Layer 2 of a small transformer language model trained on English Wikipedia (15 layers, counted from 0, width 128).
A neuron's activation on a vector x is GELU(weights . x + bias), where the dot is the dot product.

Input weights of the MLP neurons that the questions are about. A number n stands for (n - 500) times 0.00069.
n4 (bias -0.097): 344 504 634 416 653 446 596 372 548 614 71 594 467 471 379 557 442 410 196 691 578 512 508 712 726 371 537 272 614 821 660 458 521 346 469 276 404 414 472 405 473 471 426 696 578 438 647 553 518 412 189 504 588 458 539 515 513 415 421 632 731 352 644 614 421 544 477 403 496 456 408 664 557 496 521 519 366 377 767 508 696 396 440 378 388 509 694 413 608 666 521 358 646 900 316 504 536 463 538 396 555 563 322 491 571 353 581 531 452 186 542 626 466 451 585 408 240 674 417 320 467 500 560 541 669 455 566 765
n18 (bias -0.098): 561 129 496 423 322 245 376 680 576 645 540 652 661 496 327 708 610 563 413 345 685 543 464 581 340 431 438 604 466 743 488 692 371 440 492 522 471 389 476 666 788 652 393 540 551 529 544 270 364 677 525 488 447 412 679 418 585 357 527 476 554 517 447 415 454 544 733 585 518 165 647 606 394 484 479 433 448 575 548 538 158 407 331 406 362 574 692 428 504 755 708 353 550 539 582 693 139 529 458 680 449 489 496 756 660 574 484 333 407 546 353 210 530 447 537 496 458 636 573 234 563 378 541 658 705 595 677 594
n77 (bias -0.025): 625 286 496 469 375 628 484 376 839 556 431 739 638 679 384 571 348 315 481 509 500 568 365 541 416 645 375 398 457 376 661 309 449 650 366 470 470 440 598 559 353 320 552 484 588 419 833 282 477 389 681 421 574 428 264 202 761 292 690 684 679 496 496 704 693 451 460 575 522 500 483 487 512 393 585 392 589 603 553 547 433 578 344 300 418 442 452 382 376 607 822 487 367 665 434 311 355 817 406 594 487 572 647 713 474 178 659 326 417 666 539 553 808 605 749 413 504 344 605 512 555 453 595 373 438 635 416 612
n82 (bias -0.021): 601 396 608 282 416 493 699 562 546 640 419 453 733 748 347 579 465 490 448 389 444 713 596 300 516 417 667 345 451 459 548 383 426 613 716 539 422 612 297 662 579 638 608 532 535 223 581 476 500 350 598 555 622 544 442 208 342 182 581 545 520 596 567 526 284 588 476 565 432 664 333 504 482 518 493 722 293 490 575 537 321 411 664 482 400 426 351 451 589 519 570 397 559 563 553 455 679 507 578 478 534 520 455 404 664 522 679 707 619 408 567 595 447 510 417 585 739 481 625 384 481 437 446 401 558 713 347 417
n90 (bias -0.124): 460 453 629 297 496 671 545 504 441 536 354 677 323 408 521 551 661 346 554 575 857 492 335 695 465 337 388 601 647 394 456 657 504 576 496 481 659 583 606 448 627 469 400 182 637 702 358 387 175 394 517 646 615 346 431 457 858 423 712 376 633 596 364 491 747 639 631 560 245 508 377 580 556 441 628 595 683 287 715 593 223 479 453 737 462 344 327 609 218 333 609 445 460 616 595 366 351 797 301 478 437 348 652 509 571 509 197 533 521 561 257 303 540 576 616 605 491 569 592 557 641 460 692 255 523 574 488 566
n102 (bias -0.067): 657 569 486 493 598 693 636 527 521 562 439 362 563 543 584 476 440 561 566 773 568 574 565 417 420 203 507 479 464 608 464 460 539 514 540 380 691 646 534 521 684 395 635 535 568 382 593 526 342 538 659 401 524 504 470 471 515 427 370 406 359 593 621 569 554 325 334 559 148 642 741 362 423 465 568 527 425 571 469 651 429 545 576 363 528 429 423 408 622 324 507 578 529 463 526 427 615 393 626 554 504 306 624 466 442 609 771 408 580 421 709 531 496 379 556 519 226 496 775 606 310 326 333 429 496 571 379 550
n106 (bias -0.131): 500 410 455 422 572 369 402 670 464 672 476 637 446 711 591 471 753 592 382 496 361 460 411 797 534 229 376 609 581 386 655 487 188 383 473 474 195 588 468 370 339 283 456 390 552 635 561 542 578 573 463 652 402 213 421 545 676 249 557 678 693 529 538 810 648 548 559 652 385 496 411 538 591 463 504 662 336 621 536 550 442 451 354 169 655 496 358 416 749 618 361 382 221 532 313 668 287 563 653 432 573 463 642 461 352 334 539 680 586 702 670 612 577 631 356 444 504 257 442 492 614 364 443 307 627 513 413 741
n118 (bias -0.222): 407 423 560 541 366 368 71 521 580 621 696 561 582 681 508 448 409 604 538 509 438 309 445 313 473 354 513 487 818 403 553 612 500 508 390 368 425 300 377 535 644 571 600 568 330 623 628 222 318 513 500 520 355 346 357 236 738 444 676 541 778 496 412 527 496 799 553 706 427 377 310 621 375 462 301 508 542 536 475 488 357 730 314 422 466 712 479 349 747 315 360 454 416 342 727 716 440 356 646 756 523 512 817 775 287 314 521 529 372 746 394 500 599 597 504 617 583 528 444 634 447 318 423 478 844 522 583 517
n137 (bias -0.097): 568 653 651 568 539 629 527 368 567 425 542 580 395 485 538 529 569 535 284 604 430 626 606 489 510 583 373 607 654 407 493 530 349 578 404 562 685 622 454 320 466 414 608 614 437 282 312 754 507 496 471 289 568 611 427 414 617 583 681 597 490 331 456 519 481 511 356 683 532 750 530 556 413 500 319 375 714 633 447 568 527 561 646 341 654 508 452 521 381 463 231 546 648 434 473 199 507 335 515 397 629 667 414 327 277 456 559 528 331 518 649 525 323 352 583 480 456 426 510 739 382 358 593 717 535 324 552 663
n156 (bias -0.122): 530 251 504 367 339 566 565 531 398 331 514 475 569 615 538 500 372 535 629 289 733 615 620 504 365 529 590 331 560 526 547 421 448 532 579 415 533 754 723 493 648 541 403 596 462 684 600 561 532 418 544 670 493 603 461 361 447 460 513 690 534 291 725 526 430 592 545 414 302 365 533 350 464 464 393 372 514 364 422 294 872 561 514 420 293 361 493 619 489 633 507 439 270 570 584 579 321 515 574 426 526 375 607 780 478 620 545 444 730 537 474 328 414 392 327 490 416 600 426 446 563 299 500 673 308 416 538 369
n161 (bias -0.048): 559 413 161 547 549 294 369 464 525 474 573 551 652 577 278 362 420 703 433 470 358 520 706 355 267 663 567 616 348 646 457 430 911 422 488 394 242 626 657 589 356 707 601 620 512 320 406 390 477 727 373 377 350 547 563 588 386 579 387 476 449 509 621 496 401 307 584 321 346 364 590 435 278 636 354 464 508 789 545 571 482 301 554 424 533 729 412 255 552 264 534 584 702 540 668 639 554 415 733 243 373 287 492 313 211 736 632 646 517 526 582 565 517 371 596 447 372 698 614 405 581 448 579 538 594 496 669 693
n167 (bias -0.135): 519 326 260 712 318 541 626 423 367 337 621 589 456 508 408 492 592 419 657 422 515 577 449 362 390 544 601 377 492 582 654 604 344 672 671 395 422 477 559 630 645 504 488 389 635 357 611 320 478 721 710 870 516 725 496 588 513 572 731 646 620 553 399 533 405 480 447 452 532 168 352 803 600 563 443 535 628 695 402 695 375 413 500 544 480 676 481 812 438 574 325 330 570 365 656 458 385 524 463 443 450 413 416 440 451 218 378 535 281 863 380 445 463 552 436 587 492 526 601 659 664 211 456 455 470 545 458 362
n169 (bias -0.097): 566 452 642 542 779 374 457 335 471 562 366 556 500 515 399 500 543 518 407 538 496 486 474 566 394 90 459 359 698 627 778 371 340 391 589 514 396 431 585 382 699 407 460 511 439 424 508 430 513 695 455 560 585 550 368 387 675 410 545 658 423 667 786 492 588 526 294 641 305 552 370 593 340 471 676 464 388 273 702 416 556 637 445 766 322 596 461 384 527 416 382 362 385 652 610 415 559 416 427 599 574 582 457 385 615 451 454 453 649 652 627 489 481 723 474 669 534 612 689 405 347 350 441 352 476 455 705 464
n172 (bias -0.086): 620 524 448 590 330 324 546 596 324 337 391 500 657 688 300 424 634 284 414 643 566 515 331 535 522 516 380 500 305 471 489 158 618 508 659 565 599 303 351 528 668 463 566 145 404 594 351 773 522 185 327 311 405 426 765 354 500 668 381 385 522 638 645 404 488 590 447 715 601 449 443 525 708 638 430 780 279 559 449 500 599 591 547 636 437 641 580 539 418 492 590 487 389 581 475 587 429 683 410 255 475 311 496 394 714 641 569 496 560 459 356 473 542 373 648 467 484 744 634 327 373 616 730 537 572 577 608 439
n180 (bias -0.167): 449 323 564 591 580 21 761 416 365 524 442 274 445 542 513 271 553 700 357 589 310 265 707 568 270 331 242 612 653 839 599 543 345 504 635 463 679 442 622 407 421 623 509 432 456 378 681 625 442 758 380 690 650 143 485 689 433 656 496 474 556 850 350 165 665 572 679 308 603 409 533 248 376 491 754 557 353 517 522 526 377 301 550 767 427 426 579 384 476 373 537 806 326 340 432 404 632 593 533 613 442 317 461 324 627 777 513 300 737 425 561 406 696 509 473 542 477 529 594 474 500 173 582 495 305 616 602 368
n210 (bias -0.053): 593 471 685 465 504 318 289 624 540 681 367 567 370 530 386 578 450 389 460 508 457 264 424 617 632 327 723 481 612 371 643 523 606 424 479 507 223 421 547 417 528 595 571 449 311 307 484 410 453 453 451 448 412 500 476 429 616 511 528 372 483 647 417 473 546 594 300 522 450 730 678 166 677 464 140 496 389 537 696 479 460 460 511 463 460 460 419 406 458 443 459 422 527 471 781 360 361 628 568 576 512 561 680 543 458 455 366 554 566 553 794 738 785 552 559 487 620 659 344 343 534 385 702 248 441 654 561 511
n213 (bias -0.066): 531 602 393 718 688 466 524 611 427 448 364 679 238 576 544 636 504 484 467 263 440 532 569 606 492 677 575 205 633 508 593 564 487 415 527 291 555 360 541 483 158 440 400 772 456 344 526 349 686 415 196 399 422 234 593 379 625 706 427 666 581 609 365 349 636 423 837 360 467 484 403 496 422 419 534 777 380 420 496 500 589 451 492 401 394 438 433 368 640 386 475 570 487 345 683 453 586 726 415 403 712 789 792 601 585 720 504 676 467 609 751 536 470 569 500 620 651 606 458 473 521 359 205 303 548 462 440 551
n225 (bias -0.202): 742 391 144 612 500 378 532 561 400 389 504 671 325 639 480 707 476 668 383 217 475 561 537 504 229 470 487 509 399 600 787 438 738 529 408 542 522 426 583 405 330 618 545 784 656 331 333 623 687 492 530 568 252 231 486 655 398 593 386 634 341 328 425 310 391 558 565 576 412 454 439 628 534 462 600 378 640 325 446 643 363 634 346 347 450 396 589 393 522 539 77 899 578 762 218 215 500 478 805 530 509 673 500 554 404 551 605 591 559 314 653 517 615 381 517 542 478 418 460 536 613 583 517 293 514 534 525 500
n278 (bias -0.079): 445 461 375 507 296 392 344 609 680 781 473 347 618 532 496 710 609 432 646 700 357 277 592 384 610 613 602 652 549 492 592 598 300 515 211 436 608 723 500 448 623 367 617 642 685 388 488 529 426 454 398 518 337 412 521 267 553 371 446 260 701 500 358 659 564 412 463 519 612 384 400 565 605 562 524 249 466 295 807 606 517 434 496 574 512 567 425 424 528 428 365 744 528 477 562 408 388 563 572 816 439 394 522 600 476 551 686 629 205 293 460 591 553 420 422 380 548 395 467 703 476 540 434 313 321 615 530 717
n298 (bias -0.082): 682 458 562 507 379 460 456 452 229 654 557 571 700 412 287 756 474 726 379 492 530 553 489 519 479 434 609 305 532 408 602 370 619 519 341 479 420 485 370 698 656 665 447 350 601 317 388 504 630 419 516 416 539 699 338 447 257 387 547 276 547 627 620 553 488 618 637 639 406 631 344 561 469 239 548 299 609 582 370 587 496 362 232 469 257 425 433 523 376 396 231 323 768 508 590 316 539 737 596 357 765 634 593 616 424 422 322 632 442 484 504 330 565 493 306 451 524 521 533 577 504 420 724 421 579 437 669 325
n307 (bias -0.063): 480 421 593 500 508 266 359 727 521 694 274 654 496 687 264 449 293 516 353 509 336 615 542 617 593 521 143 426 584 339 480 231 444 281 504 446 617 357 750 560 262 644 627 391 590 816 495 524 637 730 620 648 487 322 586 492 257 551 402 679 476 612 555 518 430 347 589 669 519 550 470 553 644 729 405 768 553 535 579 563 327 379 437 351 311 459 476 278 417 448 565 339 661 349 188 316 378 633 474 656 478 281 650 518 461 440 617 442 643 604 618 760 584 370 382 581 478 786 377 364 422 316 719 496 559 521 586 350
n316 (bias -0.082): 300 362 566 554 397 504 617 461 641 397 376 314 628 534 551 406 571 635 694 471 488 460 468 727 421 496 574 546 585 622 616 688 429 496 492 392 597 607 516 450 617 508 643 605 623 513 378 604 493 601 475 791 378 592 346 414 654 168 649 268 481 350 534 431 762 584 352 516 640 516 517 415 734 480 450 779 480 628 573 427 465 545 375 496 435 592 378 911 479 538 429 444 449 540 452 737 366 95 285 601 509 556 665 225 614 517 712 377 484 563 314 500 308 354 439 403 379 276 396 829 361 314 696 529 631 579 563 567
n331 (bias -0.130): 456 578 615 473 472 691 592 345 412 474 580 569 330 596 441 410 317 556 391 552 597 556 655 457 569 654 536 423 526 603 557 414 640 437 551 516 478 549 542 442 767 582 528 521 573 496 431 783 604 387 351 568 664 485 569 474 294 374 350 338 618 467 678 781 482 528 650 446 555 532 482 116 683 419 740 490 524 381 645 628 531 436 588 687 422 519 411 577 367 482 236 477 482 566 489 442 457 500 367 581 583 405 435 481 308 402 383 584 600 412 522 416 635 342 295 373 463 411 621 595 765 481 761 456 680 533 625 369
n360 (bias -0.178): 397 388 476 489 409 321 434 208 500 500 559 369 439 429 406 662 247 504 330 354 665 543 488 656 708 771 671 558 475 738 645 746 292 389 542 493 709 637 356 525 353 324 618 380 480 757 569 371 460 484 357 466 287 375 309 429 627 455 474 586 367 335 436 517 655 643 319 722 584 215 325 631 472 720 642 442 366 694 448 416 387 628 664 264 540 687 512 532 421 396 612 418 300 370 461 438 452 463 525 442 266 419 535 630 650 500 740 626 593 612 517 445 652 621 476 437 384 430 200 565 300 450 468 550 357 689 574 484
n394 (bias -0.046): 464 611 593 525 440 595 463 444 704 363 328 601 632 397 403 585 808 302 603 500 317 321 238 473 433 669 624 496 604 476 304 508 374 413 397 437 456 534 686 579 636 524 630 550 399 370 426 514 566 664 629 595 623 405 624 620 613 334 504 700 421 575 572 536 47 515 548 604 386 466 730 548 434 549 559 348 384 475 587 431 442 485 325 554 768 364 504 643 488 730 394 549 627 560 573 372 607 559 405 358 747 419 544 447 830 306 463 582 500 327 456 695 552 525 754 346 677 508 478 555 504 400 297 425 500 590 444 663
n429 (bias -0.066): 596 265 567 519 469 484 368 428 582 545 627 672 544 537 374 654 728 481 454 297 538 316 477 387 348 528 544 411 620 382 418 512 119 334 545 486 634 707 442 855 496 471 320 297 431 532 631 489 489 742 420 564 351 597 704 471 649 702 375 340 582 343 589 380 353 318 402 157 557 418 411 479 361 469 772 295 642 606 636 548 466 316 582 695 492 517 303 527 768 565 468 471 752 481 454 710 480 556 402 435 571 550 485 597 610 452 553 285 374 383 418 554 719 400 524 543 431 704 645 470 589 230 480 448 521 504 492 572
n452 (bias -0.137): 447 651 616 606 570 570 431 538 311 554 434 262 573 475 419 456 646 422 454 808 531 450 449 654 441 236 375 688 579 315 802 563 283 359 557 493 636 543 401 647 416 583 430 682 488 512 624 534 475 429 642 455 369 763 659 371 559 556 556 423 744 859 358 525 537 500 317 544 622 548 619 338 484 330 595 281 558 559 252 583 237 250 464 544 659 431 680 246 405 410 382 542 475 353 335 644 401 630 673 426 412 635 554 572 570 593 393 605 396 504 401 488 371 474 452 518 361 706 219 769 508 459 612 565 701 439 542 427
n469 (bias -0.024): 503 460 485 451 752 359 292 550 562 500 550 519 485 496 514 559 279 701 318 747 324 439 671 592 402 393 712 455 647 530 273 477 489 435 556 453 107 586 412 474 610 462 446 694 443 565 460 576 426 463 579 405 636 515 611 265 535 389 707 475 594 508 479 496 405 398 313 799 570 467 424 408 663 507 591 450 540 449 343 430 297 709 511 455 324 655 234 637 359 633 489 512 660 496 551 595 367 485 355 652 380 665 486 599 267 347 358 507 566 492 676 760 442 500 556 500 526 623 420 514 530 619 552 485 532 387 629 457

Each question shows a token from some text and the vector x that enters the MLP there. A number n stands for (n - 500) times 0.01.

"in": 640 530 559 465 617 340 456 363 514 713 572 458 524 424 627 421 440 366 461 528 424 651 431 474 536 500 480 545 247 377 362 465 574 537 404 352 548 522 505 530 508 525 448 638 421 577 556 512 779 502 365 377 674 460 530 724 459 551 337 436 443 410 496 461 483 441 472 488 622 573 538 457 475 558 671 469 426 439 464 385 507 464 521 525 338 434 519 559 470 433 546 629 496 535 483 459 431 518 248 553 601 525 480 588 569 494 413 663 287 467 615 537 530 553 417 560 555 499 698 523 520 560 550 575 490 444 540 465
The most active neuron and its activation: n331, at about 0.93

"n": 687 541 593 491 508 440 498 462 577 627 572 536 586 530 659 420 593 406 518 477 489 816 451 506 536 408 376 544 114 373 427 446 591 547 358 443 547 531 524 414 524 448 431 615 522 589 584 515 650 561 487 208 564 528 485 563 628 508 396 350 425 472 410 485 404 357 504 485 619 503 440 517 500 505 493 488 432 483 387 460 566 565 512 494 405 510 513 414 441 507 531 556 416 550 502 463 580 424 419 547 595 653 438 459 624 669 352 500 387 393 616 534 496 516 556 656 537 409 471 523 455 629 572 528 477 351 496 455
The most active neuron and its activation: n137, at about 0.68

"th": 554 514 685 406 600 417 445 636 480 531 608 475 703 459 509 403 600 345 540 507 499 650 566 635 680 367 526 374 291 410 322 482 533 538 391 517 551 480 455 342 485 524 315 511 575 493 609 533 642 551 589 420 512 544 291 449 476 604 287 454 582 544 566 520 443 414 496 488 607 466 503 568 503 444 491 659 445 459 555 422 364 364 470 362 433 509 428 725 481 537 472 610 441 433 499 409 511 516 375 654 560 581 441 340 513 604 547 597 371 497 542 547 524 579 502 564 467 517 555 559 401 580 428 481 442 422 485 438
Which of these neurons fires most? n82

"ed": 515 515 589 505 489 468 521 457 565 634 605 467 575 435 535 348 556 471 526 548 500 523 539 600 531 510 446 557 386 461 233 607 493 537 448 402 447 590 378 456 520 519 357 534 551 459 581 450 840 605 594 440 468 471 482 541 530 435 162 366 477 435 572 495 542 422 357 470 785 544 593 364 519 478 429 606 417 496 575 337 362 583 545 382 462 440 461 519 572 577 462 608 496 472 528 414 567 475 310 443 714 504 471 407 623 492 369 569 387 559 605 406 442 536 589 645 498 470 588 518 504 593 372 583 506 343 550 461
The most active neuron and its activation: n394, at about 0.52

" R": 611 289 560 545 542 562 352 455 504 588 636 419 615 556 499 358 560 377 612 569 420 582 491 472 691 227 494 512 311 336 415 538 573 548 436 456 443 607 513 352 495 410 396 518 508 572 510 494 612 596 533 465 565 460 537 761 547 579 271 531 440 474 463 502 469 548 284 629 625 614 411 520 482 520 468 455 505 530 564 362 522 509 392 440 478 526 446 458 465 586 547 483 445 644 529 488 470 457 531 589 560 513 464 369 650 517 437 416 497 581 456 587 428 480 399 449 526 550 595 570 511 614 579 533 312 421 523 548
The most active neuron and its activation: n169, at about 0.72

" as": 612 513 658 458 554 515 486 445 543 561 522 362 532 531 554 507 561 428 666 533 422 562 538 569 690 563 506 560 418 528 502 410 527 363 350 407 473 564 539 400 375 504 458 515 599 518 580 402 667 660 499 422 586 576 305 692 465 429 502 473 538 294 533 459 430 399 524 378 647 524 469 517 509 456 421 612 323 519 526 449 495 440 469 560 411 427 409 653 536 443 569 582 403 592 463 407 430 512 326 426 657 410 568 504 519 552 410 634 423 588 496 529 441 484 519 564 619 586 598 541 480 605 495 590 448 306 531 465
The most active neuron and its activation: n316, at about 0.51

" the": 472 490 531 388 609 486 442 514 545 615 552 473 553 533 628 461 414 452 646 542 417 475 427 505 613 259 626 486 376 476 537 570 469 479 446 441 515 448 469 527 283 502 397 553 561 571 649 381 552 492 540 410 605 555 457 790 527 424 394 435 499 415 572 583 528 343 504 467 562 526 505 434 467 384 429 626 610 411 510 465 465 397 517 341 503 499 514 547 395 499 519 435 501 539 445 415 538 635 411 526 545 584 487 435 448 547 506 573 633 678 491 430 439 552 500 655 500 473 489 490 552 543 533 572 488 401 523 437
The most active neuron and its activation: n106, at about 0.73

"6": 682 318 535 510 572 433 458 535 564 584 529 505 646 403 468 360 487 354 557 527 421 547 475 593 594 349 469 495 435 497 393 491 444 629 347 331 618 471 570 434 418 572 368 514 546 524 534 535 637 535 483 497 657 609 536 564 540 467 447 426 424 445 491 542 503 517 332 479 749 537 547 427 419 472 412 552 407 397 555 527 398 500 469 382 465 550 313 565 538 491 636 508 424 555 510 441 485 544 512 561 484 412 500 346 608 456 394 639 422 486 535 405 489 638 382 533 527 670 600 524 627 432 510 647 553 317 635 508
The most active neuron and its activation: n307, at about 0.72

" m": 517 274 732 451 551 432 367 544 545 426 596 425 513 505 593 370 584 537 811 507 425 595 453 568 682 358 483 528 192 437 404 524 439 465 363 524 398 500 457 587 518 483 354 507 478 641 523 448 533 601 557 458 560 546 472 688 411 505 409 481 488 537 553 519 489 386 223 526 720 571 468 532 448 447 509 551 398 337 444 387 411 417 470 374 568 430 512 572 554 542 516 481 426 585 454 524 557 565 489 529 517 386 507 450 539 608 354 506 499 555 512 676 514 534 559 576 530 534 647 538 463 441 611 507 549 565 434 489
Which of these neurons fires most? n106

" re": 582 448 662 470 619 505 331 484 546 617 586 433 485 393 527 449 648 582 692 582 495 601 565 551 558 433 548 569 86 341 470 389 577 498 545 492 502 497 491 470 472 493 449 468 538 555 723 384 488 490 549 545 612 664 454 601 577 483 411 527 462 471 478 556 501 421 264 405 672 550 446 458 419 470 451 472 458 457 553 454 523 453 494 427 505 375 436 369 567 559 584 510 330 519 412 452 493 503 508 584 592 553 448 423 528 416 472 497 561 501 419 675 323 510 558 480 528 601 639 471 509 621 557 562 537 558 550 423
Which of these neurons fires most? n77

"k": 517 422 668 486 490 440 504 599 678 606 558 543 520 465 628 333 480 389 523 522 584 584 485 552 684 331 416 521 340 303 297 591 619 528 254 423 508 425 419 384 613 459 392 472 468 521 529 499 720 488 501 465 608 597 433 599 531 470 185 460 492 490 442 451 415 424 355 521 520 358 624 506 534 514 551 527 488 542 450 468 566 345 462 438 501 582 434 645 495 548 547 607 474 591 581 412 537 512 345 557 551 582 534 512 359 605 380 548 377 468 685 494 387 573 477 608 489 481 555 460 519 668 474 492 455 370 572 480
The most active neuron and its activation: n469, at about 0.47

" app": 659 380 756 504 521 588 424 529 546 556 506 466 539 492 693 426 492 575 666 617 439 410 544 659 541 465 453 462 453 382 429 431 506 393 412 481 484 509 494 505 476 514 506 534 414 506 572 404 544 516 475 395 450 611 384 657 532 541 131 445 482 387 555 603 401 472 328 398 737 530 517 625 479 464 578 540 399 424 480 482 487 455 519 249 519 452 542 489 290 482 504 469 512 641 572 529 459 516 616 525 636 511 385 436 430 514 344 569 470 465 556 411 563 533 554 460 599 615 370 467 517 671 510 567 433 619 542 471
Which three neurons fire most, strongest first? n210, n4, n452

"re": 577 467 572 442 549 407 413 493 547 634 529 436 659 488 530 422 559 545 830 486 492 672 496 503 514 549 452 554 199 308 471 455 667 533 400 476 475 455 532 293 542 527 397 569 500 484 580 507 630 526 471 337 575 374 456 485 443 588 347 493 395 430 580 628 518 312 374 505 499 439 601 457 343 549 478 468 529 421 550 430 497 349 568 536 397 483 378 456 584 570 602 551 476 545 436 449 497 415 489 467 592 546 419 583 624 459 483 549 371 465 431 489 468 440 528 629 491 550 652 546 584 616 588 623 628 461 490 488
The most active neuron and its activation: n161, at about 1.3

" in": 595 490 593 515 574 413 403 434 515 634 495 444 451 553 616 490 619 412 674 475 352 590 504 541 602 513 515 571 254 480 421 492 511 392 509 432 484 498 460 497 454 562 320 539 496 657 592 454 686 553 535 406 649 620 503 599 489 437 379 534 508 492 526 390 372 407 442 554 670 457 432 400 417 390 390 517 513 431 480 414 608 467 444 466 390 399 554 586 567 327 612 503 449 565 516 480 432 528 465 572 795 563 430 461 539 538 305 652 596 569 498 495 351 515 499 563 523 600 534 458 553 641 506 543 500 439 548 438
The most active neuron and its activation: n213, at about 0.53

" sp": 647 406 664 507 537 525 444 585 548 644 460 367 621 579 481 423 447 468 737 629 395 646 565 595 577 403 482 494 357 312 319 441 536 413 290 441 528 518 440 481 542 494 435 600 400 563 457 458 380 531 503 517 634 703 458 757 371 571 406 568 569 445 510 494 544 422 370 444 719 546 368 581 547 459 483 481 438 454 547 533 347 474 509 389 503 432 518 575 410 548 518 460 482 579 445 524 440 479 576 454 452 480 562 489 361 537 285 567 429 521 476 543 442 683 474 521 513 584 572 528 464 582 397 522 438 499 524 463
Which three neurons fire most, strongest first? n469, n452, n307

"l": 626 510 397 500 487 423 384 405 521 581 527 492 501 520 565 362 553 331 660 551 392 746 465 453 541 280 538 464 177 244 278 608 564 537 522 506 546 476 408 566 568 492 382 553 620 515 494 443 659 593 469 482 449 545 589 665 502 590 242 471 461 560 474 503 567 335 440 507 692 445 556 536 536 495 532 480 445 505 453 466 540 476 448 565 357 541 477 544 503 529 501 713 507 490 490 430 522 505 424 592 569 505 444 424 591 465 460 442 362 392 690 561 500 486 599 696 536 387 583 560 590 632 559 481 494 373 548 431
Which of these neurons fires most? n172

" Fran": 426 450 419 466 474 411 558 556 567 647 516 484 695 440 676 492 326 408 576 552 458 614 512 471 606 438 585 605 435 311 490 354 628 424 531 402 477 394 511 270 558 550 418 506 520 565 617 478 580 579 549 468 581 491 641 741 583 650 314 428 469 552 479 570 455 565 295 476 639 695 468 537 511 501 393 396 466 476 507 344 623 487 446 550 405 504 433 525 478 541 473 470 535 517 512 432 470 538 468 610 533 502 575 547 631 512 386 518 430 526 370 497 496 409 424 536 536 601 463 466 474 568 492 521 366 562 462 415
Which three neurons fire most, strongest first? n210, n307, n172

"a": 456 317 596 523 539 497 363 509 585 594 536 555 562 420 546 508 553 356 655 640 423 613 424 580 705 307 494 433 346 375 447 652 672 570 344 500 562 366 588 470 435 483 438 584 584 513 683 450 713 586 625 326 468 548 544 567 581 551 271 420 394 485 531 472 413 365 413 476 597 508 435 397 424 440 615 411 336 549 496 484 464 497 463 478 342 500 416 510 461 499 545 583 504 513 435 565 514 534 371 548 667 445 617 436 567 608 486 591 436 488 543 443 415 637 507 564 488 495 630 439 535 552 495 482 542 430 513 486
The most active neuron and its activation: n102, at about 0.52

"ies": 618 319 674 411 566 334 504 482 568 597 562 497 555 485 577 478 567 507 636 656 627 495 446 588 498 522 477 486 395 448 428 488 495 482 372 387 561 446 581 300 437 569 327 619 467 386 508 454 755 521 418 365 563 530 509 611 571 472 526 377 530 507 547 564 453 471 333 568 624 414 410 397 426 380 399 551 516 521 536 369 558 361 496 380 413 430 322 556 446 596 590 403 484 427 558 451 548 492 464 618 642 424 624 497 669 548 532 579 266 500 622 427 447 555 508 557 485 574 631 541 446 704 466 547 532 522 554 503
The most active neuron and its activation: n210, at about 0.7

" includ": 547 507 593 514 481 517 399 481 498 492 504 510 538 498 618 701 600 345 664 587 449 600 505 583 587 654 493 559 483 276 361 468 580 443 512 473 511 460 395 498 497 543 348 457 505 598 525 380 525 493 500 288 577 668 491 681 491 605 389 413 472 462 504 585 464 490 267 506 601 477 463 402 496 484 487 617 467 482 408 399 628 554 431 333 385 390 451 472 412 564 554 549 508 642 490 413 526 575 375 483 597 409 500 410 456 520 403 537 482 577 462 391 378 601 487 509 702 611 493 548 547 613 360 512 617 434 548 538
Which of these neurons fires most? n172

"ent": 548 439 761 429 577 411 527 498 562 429 590 516 535 498 530 355 470 434 655 676 572 654 505 603 645 436 478 476 334 306 422 405 478 596 538 329 469 562 497 371 458 533 266 553 588 480 560 535 508 380 485 332 401 437 515 556 633 586 359 397 489 404 509 444 528 491 424 456 745 498 553 452 541 429 507 530 563 363 500 429 575 540 508 382 451 550 448 426 493 603 646 535 463 468 500 452 496 513 522 624 506 535 544 472 545 453 456 552 330 526 517 397 472 604 388 681 435 589 726 507 580 641 364 525 514 258 524 571
The most active neuron and its activation: n77, at about 0.38

";": 574 501 683 544 569 464 295 467 560 485 589 446 634 503 637 536 502 404 662 505 484 613 458 500 633 383 475 600 384 501 401 411 499 520 414 500 503 408 486 591 354 604 452 480 541 413 633 423 606 583 560 487 592 495 475 620 510 413 317 471 525 559 514 519 483 540 421 536 595 434 452 477 551 467 482 642 348 309 538 418 498 428 416 373 357 510 419 489 497 530 478 543 438 543 563 465 337 590 320 560 477 498 536 443 549 583 422 586 356 533 580 476 292 541 512 450 530 638 595 523 600 507 549 548 570 426 623 645
The two highest activations, in order: n18, n307

"es": 621 363 755 456 511 410 523 480 519 518 546 516 534 471 539 340 606 466 648 617 513 592 568 596 633 535 465 505 308 337 425 509 521 453 370 462 595 452 582 382 413 452 477 563 518 460 566 496 756 435 552 425 551 514 443 595 549 558 261 410 474 434 543 526 376 476 479 548 636 412 526 465 540 428 450 633 436 544 614 362 408 365 422 357 346 305 346 481 547 570 650 588 528 471 416 546 549 554 366 388 680 442 490 533 457 540 575 604 265 537 542 500 426 606 446 628 500 555 557 569 500 527 526 484 526 602 539 482
Which of these neurons fires most? n307

" h": 482 441 625 452 666 516 420 572 509 522 592 487 606 543 518 357 667 327 545 544 456 603 601 481 725 404 485 626 258 339 474 582 543 498 272 578 484 424 479 485 503 583 417 480 570 538 521 523 467 612 548 439 496 664 391 653 462 343 261 467 557 470 485 470 464 475 325 469 656 632 493 442 486 465 543 510 450 436 484 268 564 375 382 290 513 454 511 630 506 538 541 471 324 583 453 478 531 457 631 564 546 481 430 459 513 490 455 514 578 468 418 613 492 577 610 637 557 518 674 541 457 501 482 460 540 374 532 396
Which three neurons fire most, strongest first? n106, n452, n82

" le": 415 438 510 353 527 535 351 527 453 607 556 404 593 575 592 402 535 409 634 534 288 530 441 595 590 388 618 547 317 372 429 366 532 450 444 600 414 422 507 480 486 528 451 505 588 545 644 515 524 534 507 526 617 578 383 571 451 434 352 475 339 473 543 503 582 408 268 520 681 580 541 563 470 537 544 516 423 475 495 392 542 334 486 441 506 423 516 550 541 575 597 493 499 621 516 511 434 475 653 561 557 498 341 442 606 440 439 561 514 464 323 559 435 488 578 617 509 686 603 550 659 519 533 498 537 465 524 446
Which of these neurons fires most? n82

"er": 645 429 575 339 571 372 580 426 578 673 496 503 513 452 391 316 609 335 635 572 404 677 512 507 572 437 467 544 284 413 465 545 599 607 426 421 473 398 585 352 414 492 340 623 576 473 771 507 685 507 502 512 550 340 480 665 543 561 189 584 408 507 511 565 521 367 377 459 642 553 531 594 515 549 467 611 435 564 463 453 571 512 516 510 355 446 473 591 584 490 544 584 519 469 444 439 436 516 391 490 502 468 519 461 580 482 425 520 512 547 409 415 445 516 492 705 571 499 506 542 570 605 481 465 531 499 482 472
Which of these neurons fires most? n307